Layer 2 of a small transformer language model trained on English Wikipedia (12 layers, counted from 0, width 128).
A neuron's activation on a vector x is GELU(weights . x + bias), where the dot is the dot product.
The model reads these tokens: "ost" " c" "ases" ")." " The" " go" "al" " was" " not" " only" " a" " rec" "over" "y"

The vector x that enters this layer's MLP at each token. A number n stands for (n - 500) times 0.0087.
0 "ost": 524,205,397,528,440,588,437,621,557,623,545,573,619,402,427,947,406,514,613,262,415,509,528,387,441,559,545,514,499,503,495,581,525,722,431,505,517,563,601,539,560,628,512,484,522,444,596,314,308,293,458,407,685,500,442,396,344,423,559,360,648,344,448,524,358,547,536,450,287,452,549,858,627,459,388,589,634,438,425,384,532,421,616,580,436,403,443,446,596,460,408,659,669,572,421,440,661,498,444,526,389,497,444,613,415,562,730,535,441,359,478,290,523,444,495,493,475,513,315,467,485,587,659,582,481,560,491,562
1 " c": 485,215,395,543,452,583,448,643,596,713,495,462,715,403,418,903,417,468,494,281,459,559,571,374,426,562,469,532,545,615,462,569,544,681,421,486,423,456,475,533,574,651,541,419,483,457,555,296,276,280,502,488,667,476,347,470,380,446,615,335,649,451,413,491,472,508,593,423,221,518,540,827,562,426,358,583,566,460,455,471,574,518,564,526,400,362,501,480,494,386,484,715,699,463,398,551,641,521,456,584,419,517,492,736,458,476,679,465,453,382,473,307,469,390,536,419,432,544,381,521,543,602,629,595,432,628,547,556
2 "ases": 463,253,270,498,540,517,482,662,516,605,510,498,592,423,512,860,406,524,603,286,473,578,536,526,460,510,561,473,576,483,524,526,571,690,510,454,548,468,508,503,519,605,533,478,527,476,516,330,276,225,533,520,770,512,407,401,298,543,509,414,632,340,501,479,338,552,465,406,217,483,516,943,608,481,374,581,610,474,540,432,407,549,552,680,360,375,461,411,453,430,433,693,645,506,470,550,636,563,464,605,450,481,471,662,462,520,757,524,459,435,503,357,436,447,404,477,408,529,379,503,472,527,571,443,573,465,606,533
3 ").": 470,258,295,452,551,562,532,548,578,586,492,549,638,453,476,926,378,555,596,319,563,558,550,546,453,502,464,513,493,537,553,597,516,717,416,466,538,504,531,468,564,566,404,401,480,435,554,284,276,310,455,570,581,479,340,525,361,515,599,397,735,387,448,492,404,516,590,365,244,438,455,947,530,407,365,614,490,503,503,364,418,526,523,614,425,389,361,540,516,408,357,676,691,541,418,472,572,529,411,545,484,479,522,648,426,529,723,560,527,408,476,432,470,427,514,480,432,475,363,473,540,550,658,589,609,558,560,505
4 " The": 412,261,297,485,591,521,499,559,567,586,504,416,662,402,431,902,325,495,583,370,538,529,579,410,428,620,549,552,415,638,540,624,567,604,408,340,441,585,524,491,551,528,467,430,502,421,564,307,307,209,545,496,711,484,434,547,389,509,596,301,750,359,455,450,425,546,549,431,239,475,559,897,486,461,376,621,570,517,414,407,476,522,561,602,527,341,442,564,405,481,485,644,691,551,447,466,612,560,518,541,522,490,458,653,381,482,682,520,553,386,529,324,417,382,479,502,539,465,362,565,524,484,612,592,509,525,517,549
5 " go": 491,294,388,475,558,648,444,562,550,582,534,573,566,450,499,884,467,443,622,338,430,544,666,383,451,510,583,614,497,458,516,598,595,649,493,554,513,500,524,508,521,467,538,333,474,499,479,268,256,234,445,510,604,497,432,383,418,473,566,340,699,394,362,493,360,622,398,403,190,604,382,850,609,430,354,618,521,439,449,424,595,543,516,567,384,302,597,514,481,505,443,738,766,429,398,503,598,506,485,523,516,608,498,661,379,485,695,560,520,482,499,309,491,429,455,460,375,514,503,540,511,468,598,494,482,582,497,582
6 "al": 475,230,321,445,504,516,613,550,530,586,461,393,637,526,565,878,397,457,580,251,477,525,545,407,468,495,557,465,526,526,465,513,664,653,485,406,498,532,546,467,621,590,554,475,429,421,570,320,272,194,462,554,767,645,405,514,373,507,499,258,664,363,516,512,406,596,491,416,204,513,538,878,497,470,365,616,512,419,517,396,567,557,510,621,435,312,406,613,463,445,474,559,729,503,479,531,638,509,453,604,538,538,410,609,466,609,674,467,455,479,481,321,410,465,513,567,475,493,400,461,557,542,582,593,476,506,555,524
7 " was": 440,269,355,507,562,550,516,567,561,521,574,537,626,475,440,931,407,540,566,385,515,546,561,498,527,528,502,566,531,613,484,580,581,645,511,488,518,526,611,535,562,637,445,347,444,436,513,241,356,281,453,492,590,472,459,398,393,446,634,292,767,327,420,427,385,637,495,416,212,479,474,898,583,455,274,588,552,423,462,455,553,529,490,742,396,368,411,539,426,450,432,662,697,521,410,439,643,454,504,554,425,522,457,671,467,507,678,477,537,496,489,311,445,494,496,489,482,543,430,462,484,410,457,505,493,550,542,573
8 " not": 422,269,371,459,531,479,469,553,581,500,544,533,582,488,526,907,390,514,558,385,372,534,625,437,426,466,508,587,510,556,451,525,644,679,508,520,522,479,445,483,445,557,545,396,495,430,553,363,358,288,462,493,648,459,399,434,369,498,559,285,703,266,393,471,326,609,520,370,247,521,439,910,763,464,414,554,537,547,360,383,600,535,573,669,402,339,481,552,427,506,436,664,714,488,389,522,684,544,488,572,473,590,480,663,450,520,711,520,597,468,454,342,436,440,484,359,480,519,478,470,469,443,604,558,466,591,507,601
9 " only": 398,224,332,401,529,556,441,608,488,553,507,518,687,377,528,904,395,533,545,377,407,545,586,423,416,516,436,582,460,531,489,577,651,624,534,565,544,461,466,401,513,574,535,435,508,439,564,324,352,268,468,507,618,501,350,381,463,544,620,261,765,318,434,468,326,549,549,421,285,603,459,925,632,489,329,542,514,530,451,423,569,520,518,596,384,336,473,515,424,459,459,643,689,488,388,465,642,562,460,598,482,547,505,721,493,452,705,526,571,414,443,371,496,509,457,373,517,585,488,487,456,457,537,629,518,565,546,543
10 " a": 407,231,347,472,553,541,473,520,519,591,584,552,596,414,507,923,381,439,577,339,495,497,656,436,401,515,465,572,489,585,485,569,510,610,525,464,498,508,575,492,536,578,487,407,456,402,539,280,290,213,519,574,660,516,320,426,434,453,581,272,715,387,419,468,384,613,536,442,271,538,546,913,514,442,316,618,528,493,515,445,520,555,421,664,483,326,495,563,374,419,504,686,683,544,394,470,633,546,457,540,513,547,439,710,496,520,630,478,591,459,513,314,468,414,472,441,466,563,524,472,531,584,605,638,458,518,448,515
11 " rec": 508,209,368,476,471,485,489,578,633,574,472,512,634,435,539,912,367,484,504,344,415,496,517,441,522,563,452,619,513,627,509,577,537,637,448,500,471,440,429,459,558,532,424,395,443,370,529,273,278,347,423,527,567,494,380,385,400,414,592,398,679,331,401,508,453,553,500,341,197,618,502,903,612,423,307,613,491,495,421,392,629,570,598,636,476,357,517,523,563,438,511,684,732,569,408,506,686,539,454,624,455,516,524,690,420,508,640,471,576,463,473,324,472,477,558,406,461,562,503,486,532,529,604,551,432,554,498,627
12 "over": 495,235,338,398,554,483,402,627,485,572,484,369,658,433,601,926,356,452,585,307,464,565,548,417,494,531,496,574,464,548,517,526,600,686,405,511,561,511,486,449,460,548,536,475,510,443,545,305,308,259,422,591,661,626,484,401,407,619,542,310,618,378,485,491,322,505,463,426,302,500,555,925,670,546,310,642,510,583,471,411,560,553,514,688,366,328,472,475,553,424,433,612,715,564,373,506,615,479,480,608,529,527,468,686,446,452,668,446,528,394,475,394,479,424,572,355,500,612,432,467,505,485,532,533,523,526,596,435
13 "y": 513,222,345,477,466,543,518,578,519,553,556,436,614,464,601,894,431,467,582,278,495,492,597,383,451,478,566,476,477,571,487,506,564,667,448,484,613,534,540,446,493,637,547,398,427,415,510,286,326,228,489,534,700,614,459,448,359,578,477,331,631,347,488,522,373,610,539,416,246,509,552,976,530,481,268,572,518,505,571,411,542,560,428,621,450,318,524,521,522,397,497,610,747,566,370,525,597,486,516,526,582,535,509,668,473,552,636,506,398,446,538,357,428,369,504,460,531,534,400,488,454,535,569,629,454,504,483,449

Each question shows the input weights of one neuron of the MLP. A number n stands for (n - 500) times 0.0008.

n342 (bias -0.012): 538,509,535,565,477,500,384,526,401,556,498,509,537,560,528,491,474,615,405,506,473,456,458,536,524,325,518,578,471,462,456,481,539,479,510,527,555,584,606,488,547,557,631,516,488,490,500,432,509,464,460,526,436,456,455,535,526,484,535,457,428,552,453,287,437,388,425,567,531,490,647,532,458,574,467,496,561,661,566,479,584,418,425,550,407,586,459,540,550,526,564,506,503,477,481,581,496,360,481,380,460,640,523,472,529,432,537,463,586,487,478,569,400,602,508,487,502,554,413,552,455,462,383,565,526,427,465,475
On which token does it fire most, and how strongly? 12 "over", at about 0.14

n27 (bias -0.023): 486,311,458,507,577,545,502,447,532,504,482,516,588,500,508,520,529,608,479,578,514,502,504,514,630,620,522,520,509,529,531,433,446,442,535,486,510,437,534,516,556,530,496,489,591,514,510,575,380,556,585,449,414,375,414,478,485,595,427,407,481,595,436,444,521,462,565,528,478,365,605,424,599,516,506,487,410,519,598,429,530,454,544,386,470,510,443,521,479,469,478,485,622,468,559,477,389,539,432,574,428,480,483,467,526,466,593,548,502,478,413,578,465,430,430,536,460,308,618,549,634,459,443,422,502,599,548,568
Which token does this neuron like most? 3 ")."

n165 (bias -0.015): 513,567,436,543,418,463,549,600,537,512,517,463,527,561,475,546,588,487,561,458,544,465,483,531,358,351,500,513,457,517,433,480,714,595,510,541,609,535,574,465,518,465,537,568,445,412,504,469,525,510,530,356,359,493,574,535,405,334,434,543,447,548,459,582,447,354,486,572,456,600,441,519,493,617,469,507,478,655,441,549,467,397,550,520,557,419,445,406,623,571,427,466,510,590,609,572,460,405,424,561,456,563,434,441,404,387,505,591,576,624,535,567,525,595,577,346,646,449,461,485,547,538,378,517,392,457,357,560
On which token does it fire most, and how strongly? 0 "ost", at about 0.066

n208 (bias -0.013): 451,530,458,542,615,507,570,468,483,396,476,380,486,542,507,496,535,566,475,480,471,508,470,593,612,520,541,471,461,511,483,502,542,512,590,541,589,519,592,454,485,486,533,473,470,558,621,538,556,537,551,514,486,350,431,372,469,465,484,514,538,464,460,587,609,473,487,526,484,459,463,420,470,533,477,469,559,464,388,504,405,561,532,518,477,567,489,584,428,350,412,561,508,485,478,562,507,481,532,433,418,461,331,515,562,508,494,545,556,510,387,509,544,439,442,519,506,472,530,462,524,552,435,470,458,528,495,530
Which token does this neuron like most? 7 " was"

n50 (bias -0.021): 534,454,482,527,529,504,594,559,491,410,445,373,483,549,568,529,473,517,547,506,559,509,500,471,657,567,519,364,398,329,580,559,470,510,467,403,523,652,525,507,447,442,505,706,540,480,491,437,559,507,478,463,482,463,563,585,447,426,476,535,526,485,507,531,596,409,430,506,497,475,404,526,339,504,494,431,544,460,386,491,367,479,534,463,594,491,425,570,590,585,483,515,446,520,373,555,458,599,495,454,558,487,460,529,572,506,593,519,410,454,547,549,400,511,514,517,532,538,514,558,425,537,527,542,531,440,491,492
On which token does it fire most, and how strongly? 4 " The", at about 0.19

n25 (bias -0.040): 584,381,484,699,511,540,376,482,513,564,370,522,539,628,432,512,570,453,493,580,403,696,365,621,626,618,463,465,494,500,626,445,500,542,483,519,450,593,609,563,406,636,531,568,682,446,513,443,527,480,588,362,500,380,508,462,466,383,365,533,376,647,307,448,555,376,480,497,395,497,507,447,579,556,513,359,603,577,372,504,320,424,541,523,447,554,503,481,568,607,495,563,472,544,556,585,380,631,331,547,463,363,474,421,599,353,542,341,459,329,529,588,520,435,415,426,430,468,520,707,632,687,470,503,604,449,445,697
On which two tokens does it fire most, strongest first? 0 "ost", 1 " c"

n116 (bias -0.033): 568,333,495,615,508,537,400,408,557,574,394,491,521,560,421,512,596,543,464,604,467,580,333,534,472,561,503,465,496,576,542,454,507,466,496,487,510,523,599,454,446,415,527,582,682,483,575,479,441,456,552,494,476,527,384,405,530,556,462,447,405,624,428,492,413,490,500,475,476,430,492,459,537,427,456,469,428,593,418,502,533,457,482,500,390,531,477,447,516,456,451,481,548,554,430,457,426,435,341,400,443,539,511,478,418,370,549,546,406,493,537,622,528,432,542,441,440,411,619,648,516,633,388,434,543,504,531,592
Which token does this neuron like most? 1 " c"

n375 (bias -0.012): 596,388,531,547,552,555,585,438,325,483,520,469,530,537,466,464,517,583,514,481,391,479,444,579,307,485,479,611,353,493,532,508,462,483,406,487,394,505,494,395,537,376,492,453,495,524,614,455,478,428,498,547,367,488,365,438,597,750,500,455,516,641,488,592,419,508,623,473,505,433,563,500,514,538,502,522,393,412,517,456,514,465,615,430,528,464,471,579,401,481,577,490,503,598,556,442,498,563,520,538,480,481,562,444,447,587,524,555,418,519,524,565,438,471,531,570,325,505,589,542,489,531,473,454,533,415,458,514
On which token does it fire most, and how strongly? 3 ").", at about 0.21

n511 (bias -0.013): 589,520,391,544,506,458,519,480,605,375,475,637,565,479,460,455,569,472,489,494,527,441,522,552,355,470,628,597,436,548,572,496,511,456,677,509,510,460,473,547,533,440,490,410,508,635,385,492,494,436,535,364,555,474,585,524,451,535,476,445,479,530,512,496,474,494,559,437,412,458,435,485,522,644,500,482,483,522,549,483,357,429,479,420,493,583,632,483,416,463,466,518,516,458,564,356,420,732,505,387,431,539,555,453,585,456,520,508,577,495,513,428,487,558,465,577,460,359,515,450,537,476,473,464,521,605,494,551
On which two tokens does it fire most, strongest first? 5 " go", 2 "ases"

n108 (bias -0.019): 401,491,513,528,447,498,571,493,498,482,545,630,537,564,496,469,543,464,593,625,406,504,558,608,390,447,530,416,557,383,453,466,505,483,456,494,568,374,525,632,451,447,419,518,521,404,542,507,505,474,624,507,443,546,534,448,583,590,502,487,550,421,488,502,649,696,527,567,471,484,570,526,385,589,393,439,427,532,537,372,492,456,338,425,557,517,475,517,486,486,486,341,537,628,521,488,496,401,492,590,422,548,604,463,559,469,539,447,538,521,519,475,517,432,500,330,530,490,531,608,486,477,541,386,426,520,311,574
Which token does this neuron like most? 10 " a"

n420 (bias -0.017): 328,572,451,638,476,409,537,532,431,463,510,430,457,453,486,594,477,442,545,465,555,467,430,367,672,516,540,433,282,398,583,606,357,601,540,457,611,484,559,486,500,530,617,611,555,529,479,496,574,489,581,529,436,548,529,472,578,433,472,482,473,472,448,552,699,460,459,565,434,531,388,486,330,560,521,446,632,497,482,489,417,489,542,504,632,462,482,538,498,564,397,568,484,476,432,554,478,445,551,515,500,412,599,443,547,472,404,480,469,334,562,466,445,490,346,500,500,464,629,566,505,533,576,589,481,473,546,498
Which token does this neuron like most? 4 " The"

n97 (bias -0.033): 495,515,481,497,528,478,479,409,592,526,563,503,473,454,439,557,448,480,512,584,616,504,562,562,625,493,531,510,512,497,502,487,462,535,487,459,505,430,567,535,522,504,452,453,472,480,511,505,518,482,526,505,514,448,496,519,490,503,473,447,406,513,461,545,495,473,472,540,538,466,482,507,555,603,463,497,529,540,513,427,485,496,523,469,471,502,498,515,500,613,467,529,529,452,510,549,505,492,470,543,425,521,512,484,483,491,568,501,547,497,526,499,454,505,413,487,498,485,547,554,569,475,490,431,513,482,478,542
Which token does this neuron like most? 7 " was"

n469 (bias -0.013): 422,519,449,502,550,421,524,465,442,538,483,483,451,539,554,535,552,474,487,503,546,503,509,475,427,479,612,507,505,564,548,464,560,509,579,601,500,466,516,484,397,465,495,486,525,566,516,503,460,482,412,500,585,503,475,567,445,510,471,458,551,575,461,513,503,555,442,473,496,459,492,509,611,489,574,453,498,558,521,504,404,505,528,465,468,576,567,587,657,533,460,473,521,491,556,566,492,505,465,396,534,548,504,437,608,468,464,483,516,483,487,521,485,344,348,582,613,488,540,497,493,450,541,473,525,492,604,514
Which token does this neuron like most? 8 " not"

n428 (bias -0.027): 503,481,400,503,526,494,456,448,442,525,506,472,462,513,545,632,495,500,463,523,486,471,506,448,509,495,537,492,496,509,462,496,450,453,484,526,499,459,522,531,509,463,511,504,441,524,487,482,488,509,499,470,490,512,548,559,471,564,474,481,491,473,499,512,467,505,530,453,524,510,463,552,543,519,444,498,419,562,478,534,536,440,501,514,496,482,486,497,574,492,487,455,483,437,507,534,443,542,491,552,479,529,534,487,515,459,565,496,515,481,509,511,527,509,509,475,487,493,569,543,518,560,534,510,528,578,474,546
On which token does it fire most, and how strongly? 12 "over", at about 0.57

n478 (bias -0.022): 369,555,409,470,681,397,648,350,392,469,444,566,449,614,642,440,452,276,450,483,381,601,500,580,367,463,530,636,613,585,368,336,574,426,510,451,513,460,431,422,574,454,428,459,538,542,610,412,468,604,427,475,511,421,265,497,635,560,545,413,524,537,464,378,451,591,388,572,532,611,626,520,677,497,504,509,419,403,420,380,538,423,607,554,516,595,424,621,647,454,634,525,524,574,457,593,373,320,480,396,604,588,597,362,482,491,472,358,694,521,485,528,563,479,503,690,350,574,624,540,420,521,515,505,448,409,456,539
On which two tokens does it fire most, strongest first? 8 " not", 11 " rec"

n21 (bias -0.012): 481,503,469,505,517,469,488,481,508,523,511,494,478,494,500,487,480,495,511,488,492,537,473,512,494,496,496,494,471,484,527,488,489,521,494,526,514,515,517,505,520,499,495,479,466,489,502,512,507,472,481,490,492,526,512,499,500,502,510,514,484,502,509,489,513,502,499,503,483,518,506,503,529,490,509,485,491,495,507,502,486,497,481,478,500,538,479,498,486,498,532,478,528,491,482,493,492,501,530,505,481,515,490,515,526,499,493,499,520,510,494,482,535,504,494,491,492,470,496,507,501,530,507,511,488,516,519,526
Which token does this neuron like most? 10 " a"

n235 (bias -0.019): 479,512,492,535,556,473,589,589,439,526,489,690,446,533,548,537,500,381,560,479,650,494,495,569,576,511,560,549,640,362,521,504,425,580,560,438,462,461,464,506,597,542,577,534,508,604,444,581,456,472,517,365,511,391,610,461,406,541,492,543,507,639,506,452,621,496,429,479,492,463,576,508,536,529,568,507,593,580,423,568,276,456,486,544,475,544,408,378,652,576,469,477,419,466,510,506,448,498,551,561,435,373,548,529,572,393,475,539,433,407,586,506,487,452,288,555,434,512,580,531,539,479,429,516,581,517,541,532
Which token does this neuron like most? 2 "ases"

n300 (bias -0.017): 412,481,432,655,482,529,460,595,513,520,484,489,523,595,447,509,497,427,476,551,493,462,455,609,522,553,578,475,516,507,464,468,576,462,507,448,563,438,536,550,496,507,474,574,558,465,547,421,510,498,553,456,553,391,517,467,503,488,473,481,500,549,474,496,483,503,430,496,374,409,406,514,454,634,519,398,565,612,524,499,471,474,512,543,496,500,512,568,520,496,484,401,556,466,545,417,525,421,481,430,405,467,518,558,521,462,569,393,524,508,500,497,447,557,381,448,512,460,481,532,588,534,434,483,558,448,543,593
On which three tokens does it fire most, strongest first? 2 "ases", 7 " was", 4 " The"

n407 (bias -0.011): 378,443,408,526,507,458,566,455,481,609,513,551,533,558,616,500,429,715,416,491,546,498,371,470,538,581,529,603,377,526,454,546,477,463,422,473,592,471,524,390,543,364,514,562,535,452,576,514,484,494,493,527,379,558,344,440,436,513,472,596,551,451,480,567,502,450,462,528,548,446,431,542,350,446,532,475,395,439,630,419,519,614,480,552,589,534,460,527,632,493,439,445,519,523,416,370,418,502,465,398,582,526,548,456,551,539,516,405,500,525,578,548,502,400,507,520,672,500,545,565,449,537,512,392,494,324,600,469
On which token does it fire most, and how strongly? 3 ").", at about 0.28

n205 (bias -0.011): 355,359,577,529,470,510,559,381,437,500,567,561,525,546,568,464,503,595,405,478,493,483,460,403,461,597,396,417,534,457,469,372,416,467,578,502,507,369,481,291,542,426,548,602,509,509,570,525,431,539,475,485,487,527,431,393,474,726,480,478,532,527,530,400,510,534,498,428,468,452,621,498,735,494,420,529,445,471,459,456,544,624,334,495,418,564,421,576,554,467,655,430,485,632,540,390,515,370,489,391,456,483,445,521,508,556,635,433,410,605,530,538,573,364,562,594,472,517,646,493,403,505,370,297,623,430,461,492
On which two tokens does it fire most, strongest first? 12 "over", 13 "y"

n129 (bias -0.010): 348,578,421,542,670,555,449,649,565,475,489,500,341,511,560,567,437,508,479,488,456,529,426,520,630,429,439,566,369,446,462,539,518,465,524,344,502,598,590,420,371,572,548,547,515,459,576,418,558,535,391,468,368,527,458,552,547,426,533,440,498,460,475,515,582,439,414,481,575,691,453,465,495,561,604,406,668,454,368,514,418,578,564,436,518,383,428,632,549,636,388,522,452,610,353,511,555,376,467,531,405,561,550,437,412,442,468,527,372,463,556,475,566,672,350,412,647,574,599,516,495,529,487,662,412,432,453,503
Which token does this neuron like most? 9 " only"

n198 (bias -0.012): 621,384,582,509,479,402,472,554,460,490,434,581,556,475,576,500,506,584,367,506,375,478,436,583,482,421,507,604,509,500,612,457,422,473,526,560,481,362,534,475,588,553,625,430,515,442,490,518,455,589,409,465,475,516,436,402,553,594,426,512,431,491,435,489,393,490,543,484,536,462,596,507,607,493,506,435,411,459,544,455,548,623,527,435,459,591,545,392,595,484,649,561,529,509,500,481,502,577,378,479,468,597,485,457,591,642,527,341,448,573,482,478,498,404,506,454,469,578,547,512,528,562,480,392,531,492,525,522
On which token does it fire most, and how strongly? 11 " rec", at about 0.37

n4 (bias -0.010): 504,436,454,517,761,520,572,341,576,535,527,665,588,478,450,464,416,667,376,493,516,629,519,577,478,611,414,539,457,595,472,558,332,415,420,541,462,374,414,417,550,470,545,450,530,445,513,496,463,672,449,391,550,507,404,472,629,602,542,440,575,498,488,458,544,451,408,457,512,459,663,478,576,495,498,401,502,529,413,493,434,533,485,510,543,569,584,648,511,584,593,471,542,417,423,539,455,394,492,533,535,557,538,551,462,404,485,476,603,468,510,522,614,415,547,515,423,446,565,575,517,474,478,451,498,398,542,529
On which two tokens does it fire most, strongest first? 11 " rec", 4 " The"

n346 (bias -0.024): 401,561,474,517,583,504,428,611,565,560,408,591,609,650,375,598,462,685,441,605,555,532,463,516,548,560,468,519,404,649,378,463,368,432,552,504,485,400,630,614,336,445,402,522,503,510,481,607,507,454,652,392,450,405,500,436,480,350,506,428,591,479,521,591,625,339,477,485,504,552,416,497,511,505,550,363,484,623,538,532,507,486,422,545,498,483,473,529,396,574,467,528,477,502,520,500,509,500,394,379,445,336,427,412,600,505,529,401,432,584,488,485,542,530,466,660,547,479,557,434,495,460,379,458,587,469,541,584
Which token does this neuron like most? 7 " was"

n170 (bias -0.033): 460,510,495,698,668,460,388,413,540,566,327,540,517,592,424,588,624,576,482,550,431,538,410,577,426,438,500,542,503,526,528,438,465,400,478,515,477,500,595,530,528,527,588,619,696,441,574,443,533,529,584,359,527,387,425,381,564,390,448,532,440,564,405,552,460,400,583,627,504,515,557,466,479,613,452,475,654,450,552,449,340,427,525,549,510,467,500,454,561,471,495,483,496,574,346,520,425,446,367,375,438,403,472,461,543,427,554,450,448,414,540,517,485,400,457,479,640,461,574,713,574,703,436,564,471,439,448,608
On which two tokens does it fire most, strongest first? 0 "ost", 1 " c"

n341 (bias -0.031): 471,405,529,644,593,512,413,465,493,627,394,530,542,565,448,439,669,442,483,558,383,627,350,604,413,406,472,500,427,607,567,261,565,476,575,524,505,435,565,595,507,602,556,547,670,429,539,394,435,461,395,463,593,366,461,334,549,538,383,509,454,592,393,467,464,349,491,598,489,432,543,448,629,536,434,466,576,580,508,401,548,481,498,493,427,484,585,461,509,524,479,468,546,570,491,491,460,516,379,497,591,435,479,498,523,254,504,478,399,435,523,578,555,514,461,448,552,438,553,666,487,647,405,528,413,515,432,695
On which two tokens does it fire most, strongest first? 1 " c", 0 "ost"

n303 (bias -0.018): 482,505,534,521,453,482,530,505,536,479,524,526,566,541,494,507,500,529,527,499,511,503,506,528,516,522,466,486,418,517,532,476,532,468,491,511,585,449,527,450,468,510,508,521,504,609,440,447,478,493,401,477,418,513,544,535,496,521,501,558,499,522,458,518,576,457,386,563,391,534,466,461,482,495,463,527,468,415,546,529,486,508,649,449,556,445,550,542,495,538,568,528,534,511,485,521,545,482,484,510,451,397,541,493,532,482,520,452,542,450,494,518,458,597,434,476,440,561,555,456,592,491,486,553,487,467,423,498
Which token does this neuron like most? 11 " rec"

n497 (bias -0.010): 534,508,411,479,521,549,501,521,513,470,529,435,559,496,538,609,505,421,472,505,532,505,620,482,508,484,510,508,504,472,437,513,471,497,506,502,451,486,486,525,560,433,487,485,471,528,499,505,456,382,541,487,493,516,522,552,420,436,492,451,491,486,557,454,522,510,511,556,501,486,492,543,540,532,508,514,471,533,512,501,519,490,483,500,425,460,515,497,481,496,484,496,578,450,560,544,510,540,470,503,446,478,478,495,564,466,526,465,499,603,495,473,462,504,447,539,460,518,525,474,536,519,518,520,471,508,497,547
On which token does it fire most, and how strongly? 6 "al", at about 1.2

n337 (bias -0.024): 572,480,389,508,522,551,510,439,494,473,507,491,452,537,491,521,477,554,496,553,534,548,532,580,589,441,529,510,548,508,437,439,536,530,536,539,510,404,486,535,505,479,419,518,466,485,558,442,499,487,589,449,438,515,441,531,564,559,474,484,484,575,530,565,468,495,513,462,438,521,457,490,458,657,419,539,562,530,519,393,479,523,499,482,411,479,463,553,605,469,458,514,562,465,501,436,427,437,515,465,474,524,591,474,594,491,530,480,527,500,535,492,439,533,500,555,470,477,596,524,565,601,404,540,525,475,486,571
On which two tokens does it fire most, strongest first? 3 ").", 7 " was"

n397 (bias -0.023): 562,425,500,638,552,594,428,498,536,498,563,517,513,652,447,491,553,515,516,541,485,542,442,575,557,515,479,478,575,518,544,493,417,450,562,524,498,482,608,446,493,541,589,520,535,484,549,449,451,554,458,517,521,465,427,486,472,451,372,482,580,578,357,552,481,463,546,534,469,496,456,446,575,479,523,354,541,455,511,494,456,306,568,462,415,555,454,540,509,488,448,458,507,438,437,476,479,518,444,517,430,432,508,482,404,492,535,530,445,440,537,530,532,346,418,463,481,423,471,502,656,602,430,431,530,477,494,604
On which three tokens does it fire most, strongest first? 0 "ost", 1 " c", 3 ")."

n153 (bias -0.016): 528,394,588,559,443,474,502,526,532,460,441,561,469,495,538,508,500,644,440,500,432,420,474,487,392,398,365,489,479,421,625,448,403,481,614,481,463,332,522,359,500,557,651,595,505,508,463,481,439,579,388,538,516,543,469,403,581,603,456,526,477,447,559,474,436,483,406,531,522,493,638,522,659,522,530,505,388,582,311,404,524,689,424,496,469,475,422,557,436,490,659,484,466,512,466,406,480,552,469,450,534,621,428,510,482,507,503,357,431,580,473,502,522,531,465,539,476,520,620,542,449,568,453,490,568,402,439,580
On which two tokens does it fire most, strongest first? 9 " only", 8 " not"

n53 (bias -0.011): 554,475,520,495,420,428,568,447,545,388,406,472,459,453,617,544,509,411,450,458,456,515,432,425,617,515,568,431,620,535,604,511,547,641,399,417,570,569,469,448,521,568,547,587,537,522,438,520,486,533,371,449,369,502,549,628,476,551,381,437,387,578,431,479,511,500,372,580,482,427,370,445,529,519,531,542,691,549,411,649,450,506,474,504,507,471,417,500,556,544,541,538,543,518,374,457,504,516,504,659,406,573,556,486,451,490,500,448,477,465,541,510,476,484,411,488,413,556,574,633,617,505,411,490,421,554,475,566
Which token does this neuron like most? 12 "over"

n251 (bias -0.008): 558,500,425,485,625,578,406,606,652,607,568,612,400,547,386,472,618,521,577,601,526,567,518,552,419,485,336,524,515,534,429,599,362,433,572,475,447,517,521,575,416,498,389,440,497,383,511,342,573,560,554,289,549,525,650,490,590,489,543,530,528,511,526,390,488,432,506,566,547,556,527,483,493,399,474,515,540,533,493,437,537,467,308,463,439,506,649,373,362,558,409,586,467,475,505,447,443,630,481,444,493,488,482,536,483,439,507,528,507,474,622,539,638,595,557,370,509,516,625,543,585,546,419,480,449,392,451,495
Which token does this neuron like most? 10 " a"

n372 (bias -0.016): 529,466,541,531,484,554,526,390,524,637,510,505,556,451,447,514,530,434,405,500,484,467,459,415,349,521,533,419,552,365,579,285,441,430,502,555,464,382,502,326,582,395,529,536,508,453,599,507,488,531,510,516,548,507,536,512,470,670,431,593,456,526,454,468,458,480,605,440,457,361,632,473,743,523,428,554,423,391,385,422,478,546,536,436,485,400,426,584,595,502,656,410,546,510,444,375,491,435,500,444,516,582,531,506,491,566,495,502,403,474,551,582,482,400,545,643,558,490,576,513,381,582,493,530,555,603,513,454
On which token does it fire most, and how strongly? 13 "y", at about 0.25

n191 (bias -0.014): 492,496,410,533,573,489,511,452,526,481,512,546,547,486,551,554,533,557,445,520,517,534,505,622,410,456,380,531,528,541,480,489,474,497,489,449,506,496,523,413,532,479,420,507,440,508,576,516,450,554,401,486,534,482,487,479,435,457,414,535,429,508,567,503,526,472,464,453,474,547,418,486,576,528,460,500,541,489,502,515,506,531,544,475,503,529,576,512,534,545,455,504,527,507,410,441,442,540,546,429,581,535,609,466,482,412,461,527,538,490,492,520,398,512,511,640,427,504,521,397,440,565,520,460,509,370,574,515
On which three tokens does it fire most, strongest first? 3 ").", 11 " rec", 2 "ases"

n481 (bias -0.020): 563,538,489,531,581,495,505,516,565,531,554,610,334,576,383,498,466,335,412,578,602,620,526,560,491,507,423,542,510,539,428,479,449,468,506,435,433,319,502,388,579,343,467,485,515,492,540,436,399,474,630,500,446,528,406,482,620,471,491,551,564,539,533,571,610,521,408,552,418,510,437,424,519,554,631,414,534,570,584,471,657,486,489,529,572,453,701,440,369,452,488,515,543,584,459,558,440,564,403,655,356,564,553,514,450,470,408,474,535,518,681,511,554,542,585,430,351,528,522,459,738,556,472,534,408,490,410,513
On which token does it fire most, and how strongly? 11 " rec", at about 0.15

n388 (bias -0.010): 371,558,464,402,392,568,522,449,505,372,514,679,491,637,526,458,583,439,452,509,425,465,475,646,376,393,461,602,320,526,296,409,599,437,551,570,529,568,495,504,544,493,530,490,526,504,641,437,537,552,468,517,483,445,406,510,522,506,502,470,462,473,378,380,444,565,682,616,545,601,594,540,555,526,401,542,479,508,507,470,514,479,371,455,553,450,419,580,443,487,432,521,588,475,676,470,500,324,550,484,485,583,510,480,485,474,621,592,677,570,541,551,526,360,387,432,526,489,590,520,443,523,480,466,507,483,516,470
Which token does this neuron like most? 8 " not"